Layer 10 of a small transformer language model trained on English Wikipedia (15 layers, counted from 0, width 64). Numbers have three digits each and are written without spaces.
A neuron adds its activation times its output weights to the MLP's output. To switch it off is to set its activation to zero at one token and run the rest of the model.
A neuron's activation on a vector x is GELU(weights . x + bias), where the dot is the dot product.

Input weights of the MLP neurons that the questions are about. A number n stands for (n - 500) times 0.0012.
n4 (bias -0.065): 342871285484452536529478431693339532564315503585179664746711418773607520635586262396382522606345424460342366426404426667291439377761606535884289591440665527315650457574351413632559499334344492
n7 (bias -0.179): 559567263431510253541795623476316637789510551350424663524098452282356740279259410214364504668690454719522330410631604507411318461435599814338233550418658646829401482642490422472667612422563597
n46 (bias -0.032): 438621627412584562560447510359422472420420763450597240397297303300337650638588706515278631650438625645870452362824508667414592350575356498407492448450584558557660207779443313297547463489604372
n84 (bias -0.071): 325494589376420644608510543323425690643432427624416792399667501229194476594534389494515241420385548534488601529396749695648521258585505577431543429387341265462481630418384051417714552688432693
n89 (bias -0.118): 540214552593334485686565240812406337406568402282432617539555584519392560446291218388570537541674517475709344381588612570733331393541553677389240522702638768381323408304369621322576649497557775
n110 (bias -0.021): 453319684536545504464470532354397756499623635330515211447497486510683396630737415322462607843339557442425582411539445541511661581862217534617334475776548367348359257634265523600471642596540597
n148 (bias -0.139): 518568183681579615247739489611512494415867436309174548419329302808656478508539558556598343367438296525452403688473416627409683463704773261393560294729422845498566506594480364237387283611408530
n152 (bias -0.177): 458370306671604351516573359591145565614412431639425753614331687781376607398620433489372546658761387839631504351628563384319706725228386502432277443520243702558544449890565306575520666602252592
n168 (bias -0.043): 329616450356588264415579530447270694523526502448416669383573776667535367608549471686804217744235437498397588684415305791258338324599733432519520286529500571328467604661386477157550261536472603
n171 (bias -0.106): 375823319315661214060677805568483469595379541701408790511665493708544542454575492363507637431244515557510456459536719101529331350495508864678074878386431593507563303291383620305741417498567392
n178 (bias -0.097): 518412654446632577641635545458728549381333430460398416370357575515459560499474383314374632341225497589461576475744436573565717171405457799505533727372724642308455586614453664611318398473639569
n179 (bias -0.115): 539746716537539652208511741331423758338773371372695505261346384654547581388519507233810490338722182481373248784451293623775767642499832300664412251315515516596554396474285524561137372548545714
n186 (bias -0.086): 670425541435683421337572470524302469395983615673621374401509480373724352313555563250581514557478478333563212404678374358361533630504620694500299583840700434388379549576522412306276590303469644
n211 (bias -0.115): 349458531560283654440644466606418358379318492452380577535545539506744572282541505409336533584540359565359258646515424570654497551654283654574723587204457415776529599382407241420776725407904441
n213 (bias -0.078): 566511569531431588550482317557502394615672771533493073372632558458561833415488507569612114510593372685214527715438304735526819611570518331728504138399389574622433077499611389685641522289549554
n232 (bias -0.034): 454487584511792390650660427489535508447622336396386545433163661517576905551475325214267226686334295592560494377482411502580610458724341438762421631413486414707338559674660556331499524492569265

Output weights of the MLP neurons that the questions are about. A number n stands for (n - 500) times 0.00063.
n4: 473330363621442420591358398241375522707376751528713576544721471450309415466587503566444423556456707429789384568555857283527638427393553240514530412527365396456520771444514493747450505635335352
n7: 565283537601478565403394527474784465339515620543368598569950616208566400504506471804691658674388545314185356348740450599835588147527584705530678142737460452208498540454556347162351262549487438
n46: 485569441496357585502514413573648509458561225466351781504577777512890566614347252312586504448559598557427571637140469544605419472353649508571294590338450514395364449406428895678408614439500458
n84: 625440607333517432733678581433538565338411548395303535417203507300415546551878654755456679478574695651150506469717611326393359424461251761497586538507445405629451362207757448599631522429466453
n89: 718594281298515625518648676365567833531549573569441559445370637500588349463600847468575447483555556575321343522489484415506617398475362326417734571360600203538377571448532161443678598487361282
n110: 477506380657557562284548577648574242563415406647513524440522392428336580288692379490462486186633515583553520600252494472710188425332957458581612600686561440282728532319521475595524523518338524
n148: 639483733481464489526149293477439876559362485686650504454495737646361634477374622642273622602346783461438684691422526423555401748389438501346050764401636113356550352571480308733261560662537300
n152: 283423461930319760569742590281691404659341581492482197574507419458324323581544378544519516594299511375358877641838432298575910595287520626271384437418239696731486514571407275538470378436320721
n168: 397390462682438299582475607426236545376599571628595536559245461472515546867586374437317386658372791559601661409498460578626427415499220651121460614413616534712375466632498609659413232746526476
n171: 433451511552832524596489512561288124290449491402327673542409344508395582650582571329393694239616801408621465390577682279760291415410515972661192679436700381705234242467465745451490490664426640
n178: 507646388489331334385394551333117432527685374628487743473676631398622233537526473863527672623781435533720504326291525478429181728743523302596356424581224475699507247478607376397800628675444358
n179: 609328476493531614694492431431303661295722380341522193274372260688827392466425487648614629340617635424560246496801434421389112602881423290528660464475363721384632810382468417552403656647557503
n186: 548635701734467497783500857733445752392213316397251516586718606486354576554499421334543353196312375559422557685250460655591401830407345343539566319430481381462304770591623482367559456803440207
n211: 617257397554353504532460249535708623672416393611532458451778137547538461626353943390635510461445588394744450284368414658423607473393615357453382650564548436532712576369660358664479603159519421
n213: 312576559627664812525584611533580537362821472590697784473431469631226751447541706510511651182477644400429474467332411358482475556374567474569552179169616440384547290370547585281494501370696220
n232: 485435320475472532686521221670405438462524534453590306406636231563408361375427667628744899442385481732655400405495433583540633450484439501378666341844166581239655471743213459589540383340707721

Each question names a token from some text and the token that comes next. It shows the vector x that enters the MLP there. A number n stands for (n - 500) times 0.013.

Then comes g, the gradient of the next token's log-probability with respect to the MLP's output, scaled to length 1. A neuron's effect is roughly proportional to its activation times (output weights . g). A number n stands for (n - 500) times 0.00093.

" 3", then "."
x: 527397627417551486684355511499530393445498407444524449555371379596534431568579499514459588262485392569555570557295509431360516669514473549531565523346758463384560632388480538571708498526515477
g: 414762546425593311663376436618726450632515541449620487366387518322669526554485638359695540405302576658610638338403310814426230424536384546644497254527290258481596489433572394719708460567496396
Which two neurons, each switched off alone, lower its probability most, in order? n178, n211

" post", then "master"
x: 551481604322621357514511570372629545571363371408363567435350502566504474519574515514508599320627476314518623455218544556455473483625467532541673617512505478403490556369554484518656532439577619
g: 460436353711569584456449776228511600343376749425531583634509487503368420313729417358605600347770601505262648402695394485659571358720572442291428534400407289361656416398497348621535452600582677
Which two neurons, each switched off alone, lower its probability most, in order? n84, n171

" Abd", then "el"
x: 534442617364637516609386551464502531531383400466379498601334384482508555489588518645441613496388626396646352371385475438294468504379424464650715509502608613443594414404472597544620516385622640
g: 469530497369552611443474256181510479595430205618311368467530712415582511580727437388499388702506263452460442778429418804581340677642493457548638511443426846629593553360462475492562584311390600
Which two neurons, each switched off alone, lower its probability most, in order? n46, n178

" p", then "ub"
x: 396405573485718510598477611568562498467366303393498538462344405599593577465577604517515533428534562311596524509277311568277490582404483581616553419571584541395620567404379513497502499501516622
g: 305762529688363408519570814810490140495573568601438614589436566350471497482235645744528472430614718517535537587433345507315377412628476575435434377453522351391339452668409705568567474508330309
Which two neurons, each switched off alone, lower its probability most, in order? n178, n168

"reat", then "es"
x: 594491649296596427553398541390558557701352470493378604465430490476639317547586627472484525469521515479399755450274506524538488492515349553453634566522594635406360553445459523381584565443455570
g: 640485566576461739599472409534303465445401681407783532721321720325556290363584425414642537335519178619622471336638496514603329329379608342489704383442451471576468513545486239816459630618543456
Which neuron, switched off, lowers the next token's probability most? n110

" given", then " name"
x: 537408465417683398662489510362641588610436363380369614529301418512566494478504705597422515353454513463516474459428515552385458623564475525466549505513649596335428543352539617433656406578578575
g: 483397571349339420346547815695485664391573371258380832349516622656469544580533520738347672311481558548527683742451492450383411399699405572574289419635732341521475446506498512465210474368542417
Which neuron, switched off, lowers the next token's probability most? n148

"ek", then "as"
x: 451437539375547546728383569554534643497343489447492542562652277447540514517553692581492591434588652413485573409374591442476432581440179436421763478468529447440504488417486460600555442486526517
g: 342540592322558648428712586727476481367382434746734513376518532655310623381557232613337584616443571494805444224466455325232680473679534543535583495339462452545349656528332481547513384573284651
Which neuron, switched off, raises the next token's probability most? n84

" out", then " |"
x: 541540581398597494682464466485563522509397396357335406565375428497578365475485635472526560406659398387508628486312455539396537612494414654542642427394520551314564535493410453670585480650630609
g: 733707514401165442435379421852449284362488589454587573682537428402457546593355637532457458558396682728547507619545488858393444653401392414641371414364222388574589479593598551558578286386364502
Which two neurons, each switched off alone, lower its probability most, in order? n178, n211

"1", then " ="
x: 603377614423587457814328572575426456435449551522452447563459567555395419642522591438557517239419533484567494578291485486416465588446420532491572490408620547403414515439514446565614465499559674
g: 603560409618353549483731591452347471590638708446454516495577669463290640453538588739481285617345272552260528201595453641359290420273419556738583434497555283509456615355517436571380605789459699
Which two neurons, each switched off alone, lower its probability most, in order? n84, n89

" Pit", then "ha"
x: 425486592419625474654409584583560624551495485284327481417547457519474460322580524559532649357492602469521519497357587466366534666569321588427577416401520475396668499365508529597571311490608613
g: 311330469540394580753597357478513540418582429726326637271496470415533672476428588567438566505277510524457603217723505678229351322530577601685500609495537600436465553454439314533769771509185635
Which two neurons, each switched off alone, lower its probability most, in order? n84, n178

" Department", then " and"
x: 506455608457611553506368582377698485447381521479501426503312430445540441401447514521564621289610432496670576464247500588472427647564436597518597531488459471313434614414513533516597529514688582
g: 390504607629487433668600341313327344365458557438594512353629553569393535550508740480565639479405586348594478141425716423731363318262642505777725563408324339443706568595722545351528520334558498
Which neuron, switched off, lowers the next token's probability most? n211

"s", then " life"
x: 475451500355631342842436502472575547441565444510526541548321384512602438493525560628501688301509586357423535400307528560415467573518548474495612438567708528407499492383549576534456442441529467
g: 499610598342648484448542265381521378718220570296621440455315583521236310602548426757472477585646515308406631457501525447462481602511469583527839656494664531482327539440581689512134639665534333
Which neuron, switched off, raises the next token's probability most? n178

" it", then " not"
x: 517470545206745487701434552390497678530439454387558546441201360432524614546549647579496540391577394417578566509460504543317491526552495456582536461433536566430576525405434527484537467495547571
g: 416522407545637435539774405622402649520674729369385521684457466456443698272207635547715599344697311540518284358465350370392568373557733549307444735401412565460239594695434556504527470611531378
Which neuron, switched off, lowers the next token's probability most? n232

" |", then " 25"
x: 537337522361528521536426555627543544526471512450466477664362378447610475607652547458546387487706555405591553569239463447362560540614385547529521509438582570248473387468575498531634424452530534
g: 273745307588487482612560507480497385413471382579376337441542337735422472448446349652495259778392665468736612348454463273776463532610520230709433626601566620522629596645444588243640449412357521
Which neuron, switched off, raises the next token's probability most? n213

" defeated", then " 0"
x: 472393532422678483605537471361554554634404448447414475658299316575498464553482622474505481325589552459632566466328521577246424606513540545515621583389645527406545428459542523515750515380541474
g: 517386347521410473307523605565503482547555651686821405640554359503344475483588558565455223584731698295335266592496716362669621507456549538407456266563560429161395512519558371529592252679694592
Which neuron, switched off, lowers the next token's probability most? n7

" and", then " locations"
x: 638457435604642474614446594436485454485540466416468590548407441541510391425504510621399606447519443406474637470281473483194621729457534513505599503467619679283469529361466569554431381506525630
g: 728574509558708250516406650437592566530567455582341286438437497541547182579484377573780294730432326579445603455500567593472212653455616824352638295567495342548443475652311588385542340572419592
Which neuron, switched off, raises the next token's probability most? n148

" |", then " 6"
x: 559367549388551533522401565637526532516512521422459447653326356493608533617635598461515428469693523348575534563184504470309538548576480556524516572466573555263437383488503446556604436460551525
g: 538272474153650299374733303425674522675482607463308480533568564331310440317543457333568482732742752509447144603542610479724725505548549358493424642431488484616530449477495492512582397599448594
Which neuron, switched off, lowers the next token's probability most? n4

" so", then "ver"
x: 498503531430700425658428540426618427514370421409454413501395458536652564455543553610450539352673374409517571588374357520279590521518483473635662421456545557379599509354457492618358479529607640
g: 245440452343402442437425628594592592606392655547474626200508604589457411367635424616541898375556647375520502292404618289514507420464519649651456558469751298537382498465392590392303670557863378
Which two neurons, each switched off alone, lower its probability most, in order? n213, n148

".", then "\n\n"
x: 597448611461623552593557653443560562450612415360588570482347288388561447463645530406475609292542510335637525396420470526252484629613441506504545523456605522361446528572527536448520435459640494
g: 480627516693647112368441825656598350460312500425551635615602613296717511567513576322419443470635581385616465498420546409415339765422353551612683387413583277571368660423350416483572315474725429
Which neuron, switched off, lowers the next token's probability most? n186

"ney", then "'"
x: 468472550463600571864275505443565645371384573473524504582450410458336397502500527507532592422552618360576666366388627489405463677414379511501648506453583530395453365432490545483490488472641649
g: 498488588342580473610358466666471555567302288655735310458460379333587619537577469462362790459638720391334758535429344351363490687583527397429434563292564237737418560453499818334523402505647592
Which neuron, switched off, lowers the next token's probability most? n46

"′", then "41"
x: 499409443355550408539442543553401493490607522300510493626429362553474394582604484554528497467626544356600550562291485531163441786555549501471459497399552483621392459634470561586492387454577674
g: 470451446449488734462479736511577500214487535214370416471454557821765414241535469750529511375452521620591638715472429523504424510591579392631449314594334629530475567458598573138440323577298681
Which neuron, switched off, raises the next token's probability most? n168

"well", then " Gib"
x: 426578540430610542704311543414578571392372541509498533547469408392440454546470503423549572373386653425566707425385609555367481810486374542442715532405493431340483421511534567509523427527590645
g: 502377516694466576557761413573403431528630645414251451461606611614429270484402668298483516597546415485582580214586360601346584328333568409569370451686663770256611240579630358568512586271614702
Which neuron, switched off, raises the next token's probability most? n84

" major", then " part"
x: 612396651395671448630504604398517469545320412332417576484306494580463404552512580524516583347647438395517494429230558572413477526595525568488521585496644583358539512322571524537606542500496505
g: 419679722582627302398792531499335840339517447409481469392395282404479465331411850581636358593517630427310532501236426608531352454544577564736458471509686493480314683528340334415640567499514557
Which neuron, switched off, lowers the next token's probability most? n89

" setting", then " of"
x: 491403571448751451586482521447666540478368345440463596465344428506529492461516669607450457347623466507468682484332534539381441641585442498523609324484506565395503522357527514433671379568559655
g: 433393703490596478632550586531466492256561413614393388447512505651499214576606663529467512499700197331238579541405402597451839520649682568456172644533449511317282458435367665635387700595591451
Which neuron, switched off, raises the next token's probability most? n168

" first", then " print"
x: 602409613342709460687408583384415576503375470456408511495169439502513425516613641516499479371663488393515388482408500557334549585544510533451616609474617551458543480341455552541561585542454565
g: 409356563451413849625571356350387067525399283419547636591528680487515443534352603494592600564445555587313591604326573373314417557650610565308541543515553339452440623769616601512269595783410464
Which two neurons, each switched off alone, lower its probability most, in order? n46, n178

" with", then " a"
x: 566435597497663402691450565367536558614591429464447556593318353486524505401550624506464398428630515356590503434399521476270480674526536545467528466400696558240471528438483441496635488521559587
g: 364833397414507136613609498474511663564475476307519523382440429216569741291641685404432300702585677402556322663453561715498462521483460256501589426507426540646487713437429673382610403509366632
Which neuron, switched off, lowers the next token's probability most? n186

"si", then "t"
x: 516483498413620333668301470652598598492392576379420587455600410569532445461593463427472645441513642394469586434296570451519480500504335476438706549418660638407506470440577488675506376443579458
g: 307576511502577531583553425575683545726588732551195520556559659622387539370581746484612560331444324274499407483353604717422114633543453457593337240525641636630354528652410576260439460383478443
Which neuron, switched off, raises the next token's probability most? n4

" |", then " F"
x: 440412477528569500541373549691504492469477527516468408599389495494455502570559547397637559376474632318607507533288578462210631604498363588530529602376550566357389387493568551546557505489468699
g: 456770481523730584714580367376386512623647525673396690419432174451482357451326506294663344552571537461667651348255479476678434519628356572451537477766519576179504626325447421531576363381510692
Which neuron, switched off, lowers the next token's probability most? n110